Layer 4 of a small transformer language model trained on English Wikipedia (12 layers, counted from 0, width 128).
A neuron's activation on a vector x is SiLU(gate . x) times (in . x), where the dot is the dot product.

Input weights of the MLP neurons that the questions are about. A number n stands for (n - 500) times 0.0016.
n5 gate: 358 407 689 730 563 433 440 639 652 536 398 857 354 513 476 331 481 284 536 320 445 567 516 706 386 509 443 596 620 524 484 508 788 418 227 547 593 661 345 371 376 488 392 363 365 524 481 460 424 411 273 547 402 548 316 550 387 496 165 407 720 504 609 646 438 434 500 438 377 492 673 524 469 627 289 704 527 430 496 323 439 374 511 444 541 505 455 377 420 828 445 547 553 392 600 504 500 560 508 558 905 351 402 625 614 561 637 390 537 583 496 474 525 549 289 718 624 560 354 713 616 448 344 387 492 408 332 177
n67 gate: 391 688 700 569 286 507 288 500 493 558 542 482 329 733 395 375 536 475 506 363 493 589 486 517 664 563 586 710 464 610 466 577 662 620 765 564 402 375 493 503 452 398 554 588 380 647 434 557 508 658 618 493 467 641 611 343 638 564 533 632 365 619 563 587 244 788 443 390 503 562 543 546 507 246 627 450 423 383 568 472 582 437 634 254 426 580 549 510 635 456 459 446 629 629 381 441 389 591 426 407 566 694 280 525 280 388 715 405 458 298 280 481 506 445 517 538 667 562 545 368 674 564 418 516 415 580 418 510
n97 gate: 601 495 500 387 453 549 740 316 483 538 639 392 500 528 611 393 701 350 272 140 442 404 340 453 520 690 408 770 648 479 706 672 399 470 564 587 327 413 549 392 551 578 776 471 600 752 666 554 373 375 552 294 691 621 576 249 496 492 148 622 319 667 634 504 381 586 391 461 542 572 431 423 259 405 763 591 565 550 485 602 580 324 480 480 465 495 517 314 271 283 527 582 583 561 297 250 647 487 530 711 307 623 661 647 348 564 614 285 543 524 587 601 722 515 484 481 324 445 355 648 553 667 159 595 540 699 600 662
n102 gate: 605 436 465 475 473 593 500 418 633 216 195 441 442 435 479 541 532 673 605 349 402 520 521 529 446 298 674 775 547 355 809 456 766 462 470 516 378 386 351 681 354 585 634 455 619 543 652 549 394 531 517 707 559 680 451 566 267 604 576 308 705 522 260 474 470 364 596 628 483 816 509 710 254 477 509 314 831 690 371 458 540 563 492 423 376 541 619 580 611 525 554 428 355 573 726 375 328 404 416 412 579 271 654 701 590 416 569 721 562 473 353 650 326 504 561 634 545 350 553 401 448 370 603 667 315 113 520 747
n125 gate: 428 260 633 519 518 667 781 605 633 406 746 497 535 615 343 567 190 469 527 658 790 616 500 462 482 474 799 517 500 553 485 246 442 519 380 544 564 548 650 622 572 378 598 511 433 625 274 552 538 436 289 572 615 430 569 513 456 293 354 487 539 429 543 417 593 365 640 601 492 504 286 312 691 513 541 524 517 469 611 550 312 404 379 385 426 620 481 394 630 478 570 386 637 265 627 454 461 409 592 577 395 542 102 569 554 687 370 368 630 511 645 553 639 437 478 654 658 416 382 324 457 392 514 514 683 579 540 267
n166 gate: 875 424 512 558 396 459 509 616 433 579 441 445 746 631 449 705 349 339 564 585 774 525 376 403 386 476 488 447 267 521 394 719 624 393 794 443 592 377 755 437 514 226 530 647 566 398 596 538 616 607 535 322 468 693 567 366 399 419 491 495 360 526 268 334 534 342 512 444 267 471 655 504 699 429 824 620 398 454 697 626 779 287 319 592 668 265 692 600 205 607 538 702 646 600 347 538 394 450 763 432 644 550 340 492 405 631 500 346 779 638 590 597 612 375 463 542 477 399 379 337 658 369 552 355 635 582 349 520
n244 gate: 505 641 224 315 417 698 108 468 537 544 275 776 322 482 631 699 585 587 507 240 619 432 488 377 577 656 515 570 525 403 246 551 780 608 579 583 265 512 516 477 427 234 605 556 171 320 484 607 577 435 634 530 538 530 322 428 642 496 426 552 587 742 436 369 670 578 530 383 536 650 550 619 350 358 500 369 410 611 554 627 670 413 573 717 462 535 384 391 562 372 380 567 567 790 623 819 485 537 615 441 438 504 646 574 669 406 222 351 451 328 436 556 572 325 520 624 463 691 483 546 270 511 461 633 523 460 639 500
n288 gate: 759 735 432 504 395 418 549 557 363 380 550 681 713 768 588 560 413 307 469 459 589 597 504 244 608 779 475 465 469 644 567 644 664 399 124 589 572 373 382 439 415 389 516 322 620 282 628 427 449 343 390 423 414 577 366 432 636 708 716 496 564 623 444 349 441 500 535 484 398 561 371 381 471 414 549 235 441 389 541 462 493 647 471 531 372 699 686 449 522 676 479 599 404 677 516 557 325 546 481 544 478 607 738 479 550 389 457 321 437 579 216 528 307 527 567 560 459 572 537 428 892 560 496 276 389 396 656 536
n304 gate: 227 183 451 422 383 704 576 603 336 349 644 484 455 558 526 562 532 583 443 627 606 533 404 643 385 647 475 543 408 570 500 431 350 367 561 708 500 679 442 574 663 380 415 354 511 419 382 269 525 536 381 571 370 531 285 656 356 338 284 621 649 484 361 589 534 421 545 435 322 496 527 557 514 265 380 393 665 422 450 560 429 614 321 530 636 804 739 428 639 596 661 431 573 458 535 680 619 369 440 321 287 530 504 612 500 553 535 588 379 311 420 552 823 552 540 617 378 616 460 525 631 548 819 524 546 365 425 564
n5 in: 619 521 585 666 564 488 750 459 475 500 542 453 431 427 545 736 648 712 544 522 748 577 634 471 524 518 523 388 483 488 680 603 680 471 296 552 435 468 389 597 532 540 542 344 476 220 543 545 809 444 306 188 801 474 552 627 191 515 496 457 428 666 518 568 493 761 812 408 435 525 517 393 243 477 337 460 351 623 547 648 449 616 600 643 603 769 283 469 574 258 335 441 455 576 462 521 646 504 608 583 426 520 379 549 245 154 356 500 280 415 344 610 573 313 540 500 311 496 522 372 423 636 430 531 357 276 687 555
n67 in: 540 586 513 503 394 234 463 355 283 535 388 598 464 461 387 268 620 603 377 448 418 448 539 511 525 492 540 564 507 538 497 608 647 493 667 585 382 507 493 550 362 381 587 483 486 573 420 322 737 418 738 544 460 610 448 453 828 591 496 674 562 398 417 609 341 510 455 360 635 521 629 521 388 323 556 450 543 465 456 507 753 440 480 142 412 504 496 339 653 352 371 476 420 413 405 416 352 728 351 487 646 423 444 771 325 451 583 511 549 497 467 419 687 577 483 600 563 612 526 483 671 471 437 624 295 477 527 336
n97 in: 224 224 433 420 442 574 725 549 562 390 500 418 566 380 860 430 487 672 440 100 469 562 770 662 653 877 500 525 426 535 421 686 300 477 591 491 387 186 453 420 515 639 597 147 522 581 586 342 208 457 693 325 525 801 400 532 427 570 51 479 695 668 621 374 561 423 463 390 385 781 463 351 535 807 639 320 470 789 440 374 670 609 504 412 641 668 536 479 543 522 332 638 602 721 351 379 655 522 486 624 398 518 594 683 572 487 579 514 810 391 579 731 301 453 474 660 488 576 486 453 528 615 411 467 475 441 610 697
n102 in: 542 309 578 537 496 613 350 647 632 406 566 442 204 237 408 238 500 697 530 676 464 764 720 326 656 593 492 613 653 463 593 600 705 475 542 456 444 431 588 566 493 415 692 375 573 675 702 245 495 413 700 469 531 732 434 485 656 634 553 710 281 461 565 457 579 269 557 534 463 690 326 396 356 593 673 389 587 530 452 562 622 437 461 404 469 460 382 710 543 777 580 552 486 607 578 429 783 537 183 698 661 388 260 334 609 417 654 588 435 326 531 607 375 308 355 553 455 182 672 418 588 546 488 693 426 405 610 599
n125 in: 257 419 526 562 315 715 542 395 701 477 703 604 511 579 242 400 496 508 426 492 735 415 593 445 616 607 552 585 569 672 469 450 500 617 416 692 554 481 511 496 378 427 439 608 209 585 274 375 596 850 220 350 470 351 500 395 447 515 576 555 617 278 611 225 626 424 493 472 453 295 569 353 690 447 360 493 474 399 591 813 261 512 452 582 610 572 460 519 747 484 489 470 272 476 208 749 415 377 460 632 489 468 517 662 493 643 296 432 558 515 551 478 696 507 688 641 250 465 445 414 634 446 586 319 522 367 463 425
n166 in: 436 408 591 533 450 606 451 496 395 467 315 533 441 406 322 615 400 317 723 648 771 467 294 736 674 779 289 687 439 613 471 321 612 376 594 578 637 574 593 603 478 570 622 533 682 409 295 485 700 269 318 504 449 636 728 604 463 391 576 355 656 526 443 631 569 443 438 332 296 475 595 508 817 155 473 714 598 343 631 504 584 428 429 588 727 577 577 472 444 430 596 536 436 873 513 690 674 167 704 411 660 387 398 565 556 318 461 577 597 425 711 593 627 600 365 647 340 504 433 225 542 546 556 531 663 518 304 331
n244 in: 192 450 419 492 606 746 404 462 500 365 484 669 404 596 414 462 565 387 496 582 395 748 456 577 394 447 646 539 513 818 320 376 373 526 626 842 212 529 442 468 504 433 606 429 601 404 455 212 604 355 258 364 536 603 659 515 517 603 692 475 369 745 635 540 675 257 559 636 496 628 724 547 550 404 739 443 736 317 538 895 447 487 387 252 532 594 604 422 366 407 637 570 491 579 692 633 633 470 318 475 504 645 229 309 508 276 527 570 623 384 329 283 725 455 458 425 593 474 523 549 564 449 854 608 573 519 744 672
n288 in: 505 465 307 410 522 565 652 445 520 356 330 687 394 553 437 573 620 17 443 529 408 527 609 642 658 833 627 576 350 687 473 763 492 464 156 508 393 588 420 325 443 458 569 596 725 524 583 632 592 208 520 433 593 377 404 273 515 434 492 473 431 594 500 365 586 261 258 427 496 602 468 409 610 597 517 567 369 374 622 512 493 648 467 715 687 428 576 360 864 581 486 420 530 650 385 575 478 409 452 526 504 591 554 342 307 559 467 564 332 434 394 471 370 604 408 652 496 701 576 645 431 688 448 345 481 586 526 511
n304 in: 460 449 485 378 500 461 504 579 520 374 634 406 537 504 460 345 549 528 529 335 527 418 716 676 312 446 496 654 361 520 453 435 466 269 500 481 521 617 673 500 609 403 582 764 559 617 431 117 328 694 279 593 350 423 441 560 623 357 449 757 496 475 406 732 214 634 390 480 425 397 463 572 685 648 436 454 390 293 648 704 500 791 317 652 519 568 496 252 462 488 533 488 439 389 496 568 395 616 508 439 579 532 407 456 492 604 368 435 787 261 693 177 627 647 651 478 421 719 560 545 650 515 715 500 526 230 402 519

Each question shows a token from some text and the vector x that enters the MLP there. A number n stands for (n - 500) times 0.009.

", ": 515 553 441 322 505 480 439 597 464 448 346 500 397 606 647 486 540 476 527 518 549 505 450 534 521 563 541 478 413 494 385 575 304 503 508 522 583 369 582 283 551 498 554 366 372 456 447 614 583 629 428 540 488 593 419 467 548 622 551 312 425 380 594 730 516 574 408 562 399 357 484 361 343 574 437 524 449 506 585 445 465 534 183 468 480 574 346 601 562 499 490 511 439 447 598 476 591 552 487 574 453 551 477 469 322 433 549 638 537 621 677 164 453 496 614 532 589 543 509 534 471 350 646 706 420 532 512 533
The most active neuron and its activation: n166, at about 0.52

"(": 613 584 522 264 444 511 580 774 525 592 320 469 449 465 680 576 390 520 460 662 569 469 368 636 554 606 593 503 519 465 488 665 370 538 584 528 542 504 456 493 549 453 479 384 646 423 473 407 497 601 471 417 587 588 485 354 492 470 406 424 521 254 642 657 440 676 292 703 427 343 444 313 488 576 481 681 601 493 526 491 457 547 282 522 398 588 214 736 484 593 641 602 541 390 589 541 547 595 599 538 379 625 421 507 349 401 581 547 222 458 476 364 377 614 565 495 519 547 579 543 402 309 704 708 516 443 492 438
The three highest activations, in order: n304, n67, n97

".": 362 264 452 216 667 361 459 645 642 609 243 536 519 629 606 306 656 416 505 322 523 510 376 600 471 773 383 643 465 495 331 645 409 509 583 407 656 508 539 368 422 442 661 364 427 399 473 532 623 393 544 561 411 329 478 479 441 495 377 420 369 495 640 615 707 616 387 637 539 500 411 289 499 782 544 625 525 521 558 539 427 490 626 458 333 573 419 559 386 656 542 513 417 491 606 413 579 346 594 428 559 404 425 458 375 490 641 611 550 636 650 449 397 526 542 522 387 592 607 499 549 360 431 757 468 570 462 396
The most active neuron and its activation: n97, at about 11

"om": 553 197 366 427 489 632 472 669 560 616 404 638 533 508 567 429 564 523 508 638 627 430 423 526 473 534 610 513 500 567 308 735 337 493 530 539 530 467 527 386 288 479 651 375 416 514 423 375 396 606 521 560 430 197 550 738 538 712 566 473 657 367 478 695 640 529 454 519 509 493 428 309 455 831 369 516 379 415 518 434 584 359 721 555 515 484 506 535 358 541 383 450 516 446 586 410 605 522 494 578 497 646 500 575 429 375 575 669 318 533 198 339 402 488 562 713 533 402 567 481 459 328 648 550 477 343 382 369
Which two neurons fire most, strongest first? n166, n67

"in": 770 451 432 621 536 551 502 784 657 418 333 337 507 532 664 536 663 423 520 636 636 423 462 434 459 489 504 545 373 576 404 615 551 469 711 429 539 553 416 396 294 442 614 466 555 346 426 441 492 604 458 438 557 265 597 656 530 760 514 442 507 334 550 667 528 576 331 511 479 426 652 393 419 585 410 510 511 406 533 531 584 358 461 498 373 468 575 634 567 508 278 556 423 595 478 396 495 457 192 534 316 567 510 482 423 397 436 547 307 580 469 440 338 642 559 382 557 628 422 532 552 213 647 589 449 480 412 378
The neuron with the highest activation: n97

"9": 592 639 444 438 602 502 513 676 763 509 490 552 573 577 593 550 509 514 494 580 474 555 369 731 267 584 465 550 381 673 271 592 450 655 514 519 601 469 441 304 430 543 682 185 731 516 313 645 485 665 471 513 621 394 631 540 594 648 533 521 492 388 633 719 539 587 370 471 552 602 514 296 515 479 330 557 486 503 581 690 492 335 619 513 417 546 237 591 335 473 430 462 446 462 369 403 458 633 458 331 429 309 549 407 335 473 474 545 383 509 735 423 507 670 619 460 340 637 603 529 493 368 649 744 411 503 334 512
The neuron with the highest activation: n102

"character ": 484 517 621 424 388 696 460 681 560 691 325 516 551 396 646 557 431 428 286 592 556 585 425 619 503 728 631 603 535 432 594 463 254 458 398 375 568 628 466 429 623 379 627 514 432 478 323 576 713 498 499 383 503 387 636 613 521 528 548 381 601 419 673 760 537 606 473 731 398 407 334 405 379 525 515 674 366 327 660 650 472 504 406 358 416 533 417 680 442 525 566 569 403 594 502 397 728 476 513 529 462 488 553 724 458 555 627 648 611 466 633 280 396 531 652 693 666 556 598 374 447 319 556 656 405 514 384 793
The neuron with the highest activation: n125

")": 341 377 404 321 549 635 366 687 697 398 370 419 621 773 517 499 449 561 493 544 673 679 467 450 524 593 419 437 463 589 315 602 455 529 509 448 498 469 564 415 555 378 599 338 513 584 368 649 393 592 611 514 498 382 385 585 485 560 537 335 406 343 566 626 630 722 314 655 472 662 504 245 393 665 401 771 498 392 524 431 419 578 606 612 415 507 229 580 396 569 500 521 494 581 579 451 446 337 351 631 409 447 464 494 286 526 653 689 382 491 441 449 478 332 613 558 547 625 564 545 376 179 505 580 522 368 385 543
The neuron with the highest activation: n166

"most ": 570 534 409 531 670 446 531 585 622 650 320 429 497 490 648 482 468 500 546 568 490 397 454 323 409 393 433 510 523 566 448 553 207 699 530 354 598 462 549 379 547 354 464 374 574 354 626 630 695 490 424 365 339 522 547 540 465 672 349 481 453 284 611 653 675 557 479 511 537 316 487 277 449 649 506 442 516 425 381 589 409 497 419 525 467 557 372 580 327 558 424 657 342 465 358 497 511 487 507 472 477 514 491 615 447 395 689 613 456 481 605 333 310 555 748 651 555 599 390 459 374 366 563 794 553 498 322 778
The neuron with the highest activation: n288

"201": 520 440 557 369 389 596 492 614 827 652 393 420 616 474 438 497 516 559 605 599 525 681 336 674 448 626 479 456 469 357 370 508 479 482 545 337 546 508 224 699 461 510 559 236 623 608 505 505 498 593 446 408 401 451 358 601 539 777 502 467 252 492 548 656 692 667 397 553 518 420 605 454 456 730 409 518 491 593 726 479 661 331 423 553 337 484 357 432 554 699 567 479 325 613 602 435 513 450 452 687 337 447 463 440 340 428 459 544 438 345 549 422 323 584 503 528 441 793 588 567 300 443 711 775 343 362 469 610
The neuron with the highest activation: n102

"10": 474 634 505 422 484 508 457 669 681 511 359 527 500 517 614 690 430 491 544 598 495 570 421 740 369 591 496 532 392 565 487 594 586 570 548 378 642 551 577 405 496 549 736 154 701 602 374 610 528 728 543 525 504 410 558 565 425 564 423 521 321 358 676 708 606 584 308 455 554 574 525 301 462 556 512 473 448 593 686 700 562 388 606 408 310 483 353 671 346 452 371 480 477 423 372 388 365 638 477 377 559 352 573 380 420 463 418 592 392 448 744 330 528 660 555 457 406 652 636 551 522 388 661 878 419 492 115 512
The most active neuron and its activation: n67, at about 0.68

"fel": 615 437 304 430 495 395 489 744 692 632 479 421 370 585 514 631 417 499 278 607 494 653 516 475 584 432 716 594 340 480 582 745 318 615 490 445 533 438 490 474 677 375 478 212 550 359 383 623 716 500 472 500 424 283 563 480 692 680 405 469 542 422 532 656 431 546 338 570 353 612 469 252 506 661 476 493 383 408 840 811 662 543 547 596 441 380 474 538 559 412 391 518 413 516 560 551 533 683 501 437 599 396 606 661 555 457 487 710 429 393 466 371 627 541 869 601 653 574 388 631 440 392 543 584 491 406 355 504
The neuron with the highest activation: n288

"American ": 613 434 505 520 451 632 544 598 624 489 140 600 416 295 510 668 430 472 622 534 546 550 408 366 453 605 547 529 406 333 423 385 348 376 332 378 681 817 353 350 436 452 652 377 491 315 408 576 448 512 517 476 444 526 510 582 424 517 430 527 434 412 753 492 662 605 444 719 368 433 276 233 459 769 520 447 494 704 591 393 491 549 407 427 478 414 297 744 432 422 472 587 530 515 537 573 681 481 481 507 424 559 548 594 324 423 697 597 490 542 442 199 357 532 530 522 410 568 477 455 513 223 449 760 594 438 268 719
The neuron with the highest activation: n102

"tions ": 476 586 519 549 507 715 541 670 464 630 429 574 516 664 527 415 456 458 290 485 569 623 551 508 444 650 484 557 341 303 386 538 406 459 633 445 609 451 550 417 308 407 620 364 498 397 222 718 519 409 480 505 342 539 629 384 563 640 416 392 651 320 552 619 530 534 532 630 403 337 446 477 521 630 586 494 423 548 534 570 310 534 381 469 424 383 185 713 427 433 539 569 413 446 562 504 651 524 579 448 350 535 697 502 251 537 524 637 430 505 659 240 416 491 657 449 527 571 484 470 433 456 747 541 326 525 505 614
The neuron with the highest activation: n67

"entary ": 666 418 525 326 594 713 477 713 489 613 483 443 469 601 688 456 447 424 333 462 563 547 480 558 503 603 536 501 472 512 317 558 279 558 486 355 567 566 442 550 408 439 528 482 502 315 417 565 533 459 440 451 425 345 611 462 372 630 502 484 619 368 619 646 550 520 593 598 428 464 263 467 441 587 431 395 445 409 614 517 394 341 520 514 492 458 282 727 401 499 550 521 538 337 485 539 747 498 436 424 440 580 577 604 403 438 493 727 500 438 485 276 482 485 732 639 497 411 492 413 561 270 619 611 428 411 462 548
The neuron with the highest activation: n125

"ended ": 743 408 443 446 443 615 473 612 694 428 422 527 455 537 545 259 450 550 426 450 472 632 459 399 499 591 614 538 539 431 399 515 533 609 638 425 666 370 532 389 416 247 512 494 456 404 363 469 624 528 272 493 228 384 520 504 463 681 481 448 488 359 480 534 674 495 460 666 490 499 507 488 401 520 484 519 556 453 559 551 387 539 289 388 477 376 279 739 519 413 798 677 459 529 514 461 561 671 530 506 342 504 570 560 395 377 545 664 481 521 750 457 357 562 528 411 589 512 497 546 442 515 662 662 583 391 458 697
The neuron with the highest activation: n102

"ies ": 461 412 552 527 532 676 457 702 490 651 406 693 481 617 489 480 459 461 436 447 610 540 524 488 473 651 537 443 384 333 542 517 366 524 662 484 576 554 487 419 428 404 575 411 411 316 318 750 602 403 505 463 406 544 624 540 477 539 409 422 505 413 577 611 543 673 423 629 318 396 463 469 415 666 481 375 555 412 561 548 425 535 396 479 466 389 211 723 400 574 544 506 429 370 583 510 627 577 582 644 469 576 665 442 396 461 566 573 497 484 517 320 431 523 630 470 530 584 460 443 400 493 609 540 310 505 422 502
The three highest activations, in order: n5, n67, n288

"op": 654 376 359 633 480 557 479 671 820 442 352 591 537 572 584 485 656 557 394 619 617 423 453 489 348 587 856 472 365 458 620 533 459 516 534 482 564 491 484 428 444 405 622 437 560 369 484 520 669 520 586 589 479 267 552 597 690 875 345 448 529 390 563 678 530 720 438 610 511 305 613 382 420 723 506 587 315 475 433 560 619 435 609 423 349 582 527 611 422 507 400 531 314 600 462 416 566 430 470 463 413 586 517 410 483 461 470 487 170 426 476 236 364 566 632 612 580 451 511 493 500 255 712 561 488 545 341 461
Which two neurons fire most, strongest first? n166, n97

"not ": 641 621 418 342 522 439 463 792 559 610 483 546 414 641 696 526 426 585 498 484 532 473 435 474 522 703 521 542 293 348 394 570 494 549 559 483 620 412 587 526 516 372 492 515 501 436 424 495 708 531 279 356 351 476 592 515 505 625 400 622 578 388 573 754 642 626 418 534 462 272 586 285 364 494 566 482 393 321 546 448 416 379 368 610 539 451 393 737 416 644 554 551 605 473 523 527 612 468 364 575 482 485 591 687 415 321 612 499 618 465 373 278 523 605 582 462 487 577 446 566 324 373 687 668 579 409 472 687
The three highest activations, in order: n304, n166, n244

"b": 542 551 373 429 539 355 536 787 615 600 321 626 465 561 635 413 518 548 500 646 398 424 465 448 527 611 592 575 441 328 559 804 423 620 642 405 619 425 508 480 390 444 685 325 424 482 268 472 562 506 587 429 596 302 602 521 661 744 493 440 432 381 545 653 495 615 281 548 448 421 687 375 390 721 544 492 491 350 583 595 568 530 548 423 327 582 639 660 593 424 469 618 447 477 599 360 552 517 343 392 735 647 441 524 428 330 581 542 301 323 471 374 417 501 710 562 555 518 373 402 661 276 575 707 528 500 505 394
The neuron with the highest activation: n67

"3 ": 707 594 575 513 470 738 616 551 503 558 499 558 316 537 486 560 592 556 557 619 513 579 457 600 445 542 550 440 257 558 383 646 425 501 434 528 656 510 533 431 290 410 574 326 509 423 494 707 382 551 408 262 456 617 573 502 524 449 509 447 414 368 732 741 646 696 354 708 463 400 522 400 449 886 439 434 504 472 611 487 505 509 431 481 435 679 339 634 344 558 602 586 480 489 539 410 541 494 466 480 503 441 625 457 332 555 558 780 273 443 573 385 454 746 573 441 501 628 503 618 381 259 636 703 418 399 356 631
The neuron with the highest activation: n67

"Israel": 423 381 384 319 455 553 538 618 825 542 291 556 570 434 487 647 651 584 544 488 457 651 412 623 528 550 243 506 329 550 487 500 172 382 610 372 587 632 391 572 369 647 584 312 446 391 40 609 540 522 549 522 411 461 563 715 548 570 504 497 578 614 571 536 503 731 298 725 365 644 316 164 559 767 413 632 443 532 588 429 417 499 470 550 550 428 413 471 488 318 454 372 245 590 643 462 532 573 425 604 379 509 590 620 579 485 496 415 329 347 306 183 382 455 718 537 419 629 624 592 503 352 659 698 487 413 159 653
The neuron with the highest activation: n304

"ob": 657 427 422 518 637 473 483 660 727 554 260 601 497 557 643 514 601 566 495 595 585 294 312 431 388 643 794 501 472 572 522 731 331 728 500 505 623 441 443 351 397 404 658 409 459 266 450 392 601 496 476 406 462 275 597 517 562 841 475 543 475 439 527 571 574 445 399 682 548 421 650 295 350 737 513 576 458 445 415 460 686 447 544 485 492 564 463 506 417 532 382 527 315 590 526 377 641 444 468 405 572 527 444 392 496 361 541 577 154 369 330 363 482 462 672 532 520 422 419 473 637 351 748 524 665 461 345 486
Which two neurons fire most, strongest first? n288, n244

"a ": 587 622 502 520 401 612 409 600 644 585 299 505 482 544 470 587 523 525 341 589 568 525 365 540 452 622 495 500 435 472 411 517 456 514 575 384 674 540 528 391 454 397 658 343 417 427 465 477 551 523 449 296 484 614 502 646 546 622 470 501 457 367 575 738 684 636 421 704 441 457 437 405 424 607 484 406 531 540 515 508 490 526 406 444 295 488 291 658 409 442 442 583 549 487 516 417 532 409 477 509 524 695 554 414 396 432 601 547 448 526 419 434 465 628 602 504 488 550 505 441 378 205 505 624 437 548 565 567
The most active neuron and its activation: n244, at about 1.3

"es ": 495 444 475 561 503 610 490 728 584 572 299 558 357 503 521 461 517 558 335 484 748 545 468 473 473 624 478 523 471 394 414 586 556 459 545 489 549 470 454 341 444 453 556 307 408 323 485 608 616 360 468 356 374 484 563 391 473 635 394 373 491 320 551 674 566 573 560 715 378 302 519 392 319 566 484 435 565 367 633 611 361 651 287 459 661 440 278 651 429 474 535 619 448 475 469 487 593 413 589 656 557 633 588 485 349 456 536 637 354 563 634 375 486 480 543 514 556 587 494 425 439 428 709 493 329 576 519 523
The neuron with the highest activation: n5

"provided ": 550 429 499 393 681 702 444 697 594 624 454 577 439 530 431 517 460 624 416 559 583 613 467 489 491 736 481 467 315 466 422 608 413 533 490 448 680 391 527 348 476 386 450 471 466 340 441 429 481 487 440 517 256 451 463 650 617 718 321 548 590 419 653 640 603 442 432 675 305 283 291 349 376 537 436 666 381 367 508 554 485 533 213 527 428 572 221 555 273 349 589 529 584 486 585 609 524 578 382 386 367 505 588 467 290 498 528 680 481 546 540 272 512 604 554 530 584 489 431 443 421 457 622 654 409 467 493 686
The neuron with the highest activation: n304

"; ": 490 538 496 285 433 462 478 547 541 531 279 467 490 527 663 443 476 554 508 558 591 484 491 503 567 527 617 529 468 521 297 631 375 561 494 453 536 421 579 265 677 367 562 439 387 495 496 554 653 555 350 534 545 480 479 509 595 451 462 394 433 466 592 778 518 569 438 705 411 558 480 236 454 548 413 498 505 528 613 495 388 644 120 446 539 573 264 657 484 548 512 506 423 307 493 390 636 568 403 488 327 540 395 484 439 403 540 635 549 514 582 246 458 480 543 618 551 543 414 523 406 348 704 645 314 462 409 528
The most active neuron and its activation: n304, at about 4.1

"um ": 450 486 573 464 481 667 522 550 614 571 214 467 523 440 713 447 596 457 425 589 746 585 521 449 530 739 453 558 462 311 374 569 323 500 532 511 575 664 472 315 464 349 831 370 513 398 474 414 461 484 554 364 549 590 522 614 548 541 495 443 517 212 584 639 747 607 447 650 488 453 353 555 451 724 559 615 587 417 628 527 508 552 617 415 424 503 407 725 268 407 402 651 443 491 465 388 603 333 475 600 490 655 589 550 268 529 618 696 539 520 490 389 516 483 678 446 561 586 434 402 433 319 501 720 262 494 496 595
The neuron with the highest activation: n97

"1 ": 676 542 615 470 391 743 471 687 523 518 426 575 412 519 543 627 619 563 524 571 615 501 541 653 602 596 509 613 199 458 341 507 464 450 471 575 581 550 635 408 267 496 570 398 516 392 534 569 488 526 349 394 451 610 687 521 584 506 609 439 358 421 686 711 589 789 386 555 394 535 482 543 535 707 425 472 498 439 666 527 572 504 380 546 475 506 309 647 412 591 591 598 464 462 465 527 545 432 470 415 582 611 626 472 357 416 618 737 473 479 674 415 364 549 657 441 401 628 484 569 488 271 669 646 523 500 349 651
The neuron with the highest activation: n166

"unic": 486 381 424 463 561 440 697 689 827 382 379 402 507 402 596 381 505 353 482 476 612 594 428 434 540 534 752 442 343 519 666 616 343 602 651 456 531 581 468 346 511 613 663 359 455 303 445 554 519 583 725 558 428 100 726 408 573 736 426 570 462 373 488 558 408 690 297 448 514 388 532 390 428 764 398 462 372 485 571 537 507 414 623 476 307 544 548 621 373 487 606 593 568 541 530 280 687 499 460 351 351 465 605 475 521 416 554 542 442 543 486 402 344 493 383 532 749 629 351 670 464 401 793 646 466 601 490 351
The most active neuron and its activation: n166, at about 0.86

"90": 590 659 500 390 522 514 379 735 653 552 361 473 499 636 545 601 414 539 579 525 522 626 478 789 366 660 472 543 396 724 440 560 467 584 421 439 594 439 476 420 519 671 647 145 613 376 470 619 532 662 455 599 453 356 494 632 484 571 555 547 438 383 597 697 466 689 290 562 577 517 557 309 473 727 583 511 592 542 740 703 577 395 614 555 522 610 347 502 175 403 413 323 328 413 433 450 317 610 567 279 439 365 530 386 363 472 608 458 372 435 640 287 533 545 546 625 363 559 625 601 497 425 652 791 526 533 254 711
The most active neuron and its activation: n102, at about 0.86

"digital ": 627 401 579 364 376 624 537 651 716 623 369 441 489 390 416 450 467 425 471 464 555 496 364 509 502 616 620 435 544 389 460 644 242 571 484 185 553 580 416 396 379 307 543 580 482 401 477 402 338 379 439 297 505 416 613 752 419 521 482 521 565 397 557 538 634 635 424 711 365 466 379 387 456 539 591 534 364 499 809 559 368 527 354 505 298 503 124 597 193 436 526 530 482 479 545 426 614 411 521 327 373 624 608 542 424 481 600 580 417 560 478 146 374 494 618 475 651 431 498 523 576 292 682 608 423 492 435 628
The most active neuron and its activation: n67, at about 0.89

"produc": 616 514 585 407 494 307 505 893 840 678 327 539 575 505 494 389 451 509 156 595 561 542 418 358 464 558 521 506 376 585 290 662 425 552 609 427 642 380 383 477 543 514 485 336 433 384 341 498 646 462 481 501 483 306 704 700 376 616 415 508 701 424 643 411 433 801 311 548 382 420 598 390 552 522 483 491 384 567 654 618 567 404 513 477 312 406 406 452 365 501 388 412 311 485 465 385 674 564 412 362 343 387 452 426 642 396 376 594 287 505 715 404 485 646 600 694 615 651 509 598 514 471 678 586 486 623 284 569
Which two neurons fire most, strongest first? n288, n244

"of ": 511 511 476 511 583 712 418 675 614 447 394 516 526 483 666 604 553 433 563 498 576 575 442 609 482 582 526 697 558 459 529 604 384 482 511 484 559 386 549 390 597 364 527 394 529 393 483 478 641 537 495 407 314 456 540 467 627 553 515 452 542 255 694 654 583 559 410 532 494 410 551 275 356 569 484 362 618 459 545 458 349 554 365 479 518 406 433 569 521 600 508 430 544 481 573 434 523 559 440 597 429 649 482 436 238 440 542 586 464 615 550 392 491 364 620 465 513 561 509 516 332 380 561 711 457 473 448 544
Which two neurons fire most, strongest first? n166, n67

"ers": 360 380 346 490 643 523 476 658 652 543 326 652 380 487 513 576 479 448 506 560 671 629 410 509 402 609 645 551 450 421 452 569 415 528 776 402 393 350 564 432 498 438 741 282 564 330 280 724 521 546 615 569 524 251 547 564 552 656 459 492 317 302 645 666 481 656 420 495 364 406 513 313 481 709 321 495 599 563 546 544 450 607 540 515 411 458 392 581 421 355 493 528 354 484 591 362 641 521 492 431 256 584 555 632 527 529 468 674 355 601 460 353 472 412 693 552 397 717 572 702 465 323 603 446 298 474 306 400
The three highest activations, in order: n102, n67, n166

"Rock": 574 582 392 460 695 680 429 674 817 398 205 341 519 603 523 620 632 568 626 601 842 478 516 624 632 604 750 504 283 470 591 351 358 405 403 660 550 648 528 273 490 494 618 436 434 547 283 435 516 411 543 514 508 215 663 621 541 764 551 595 403 457 487 558 199 797 145 664 485 491 470 407 655 687 464 657 400 442 639 649 677 390 504 495 400 469 530 586 367 291 419 467 319 547 619 366 596 630 439 428 499 464 428 590 477 290 586 479 393 546 574 235 363 559 659 395 451 510 440 469 504 334 543 727 407 480 305 684
The most active neuron and its activation: n97, at about 0.91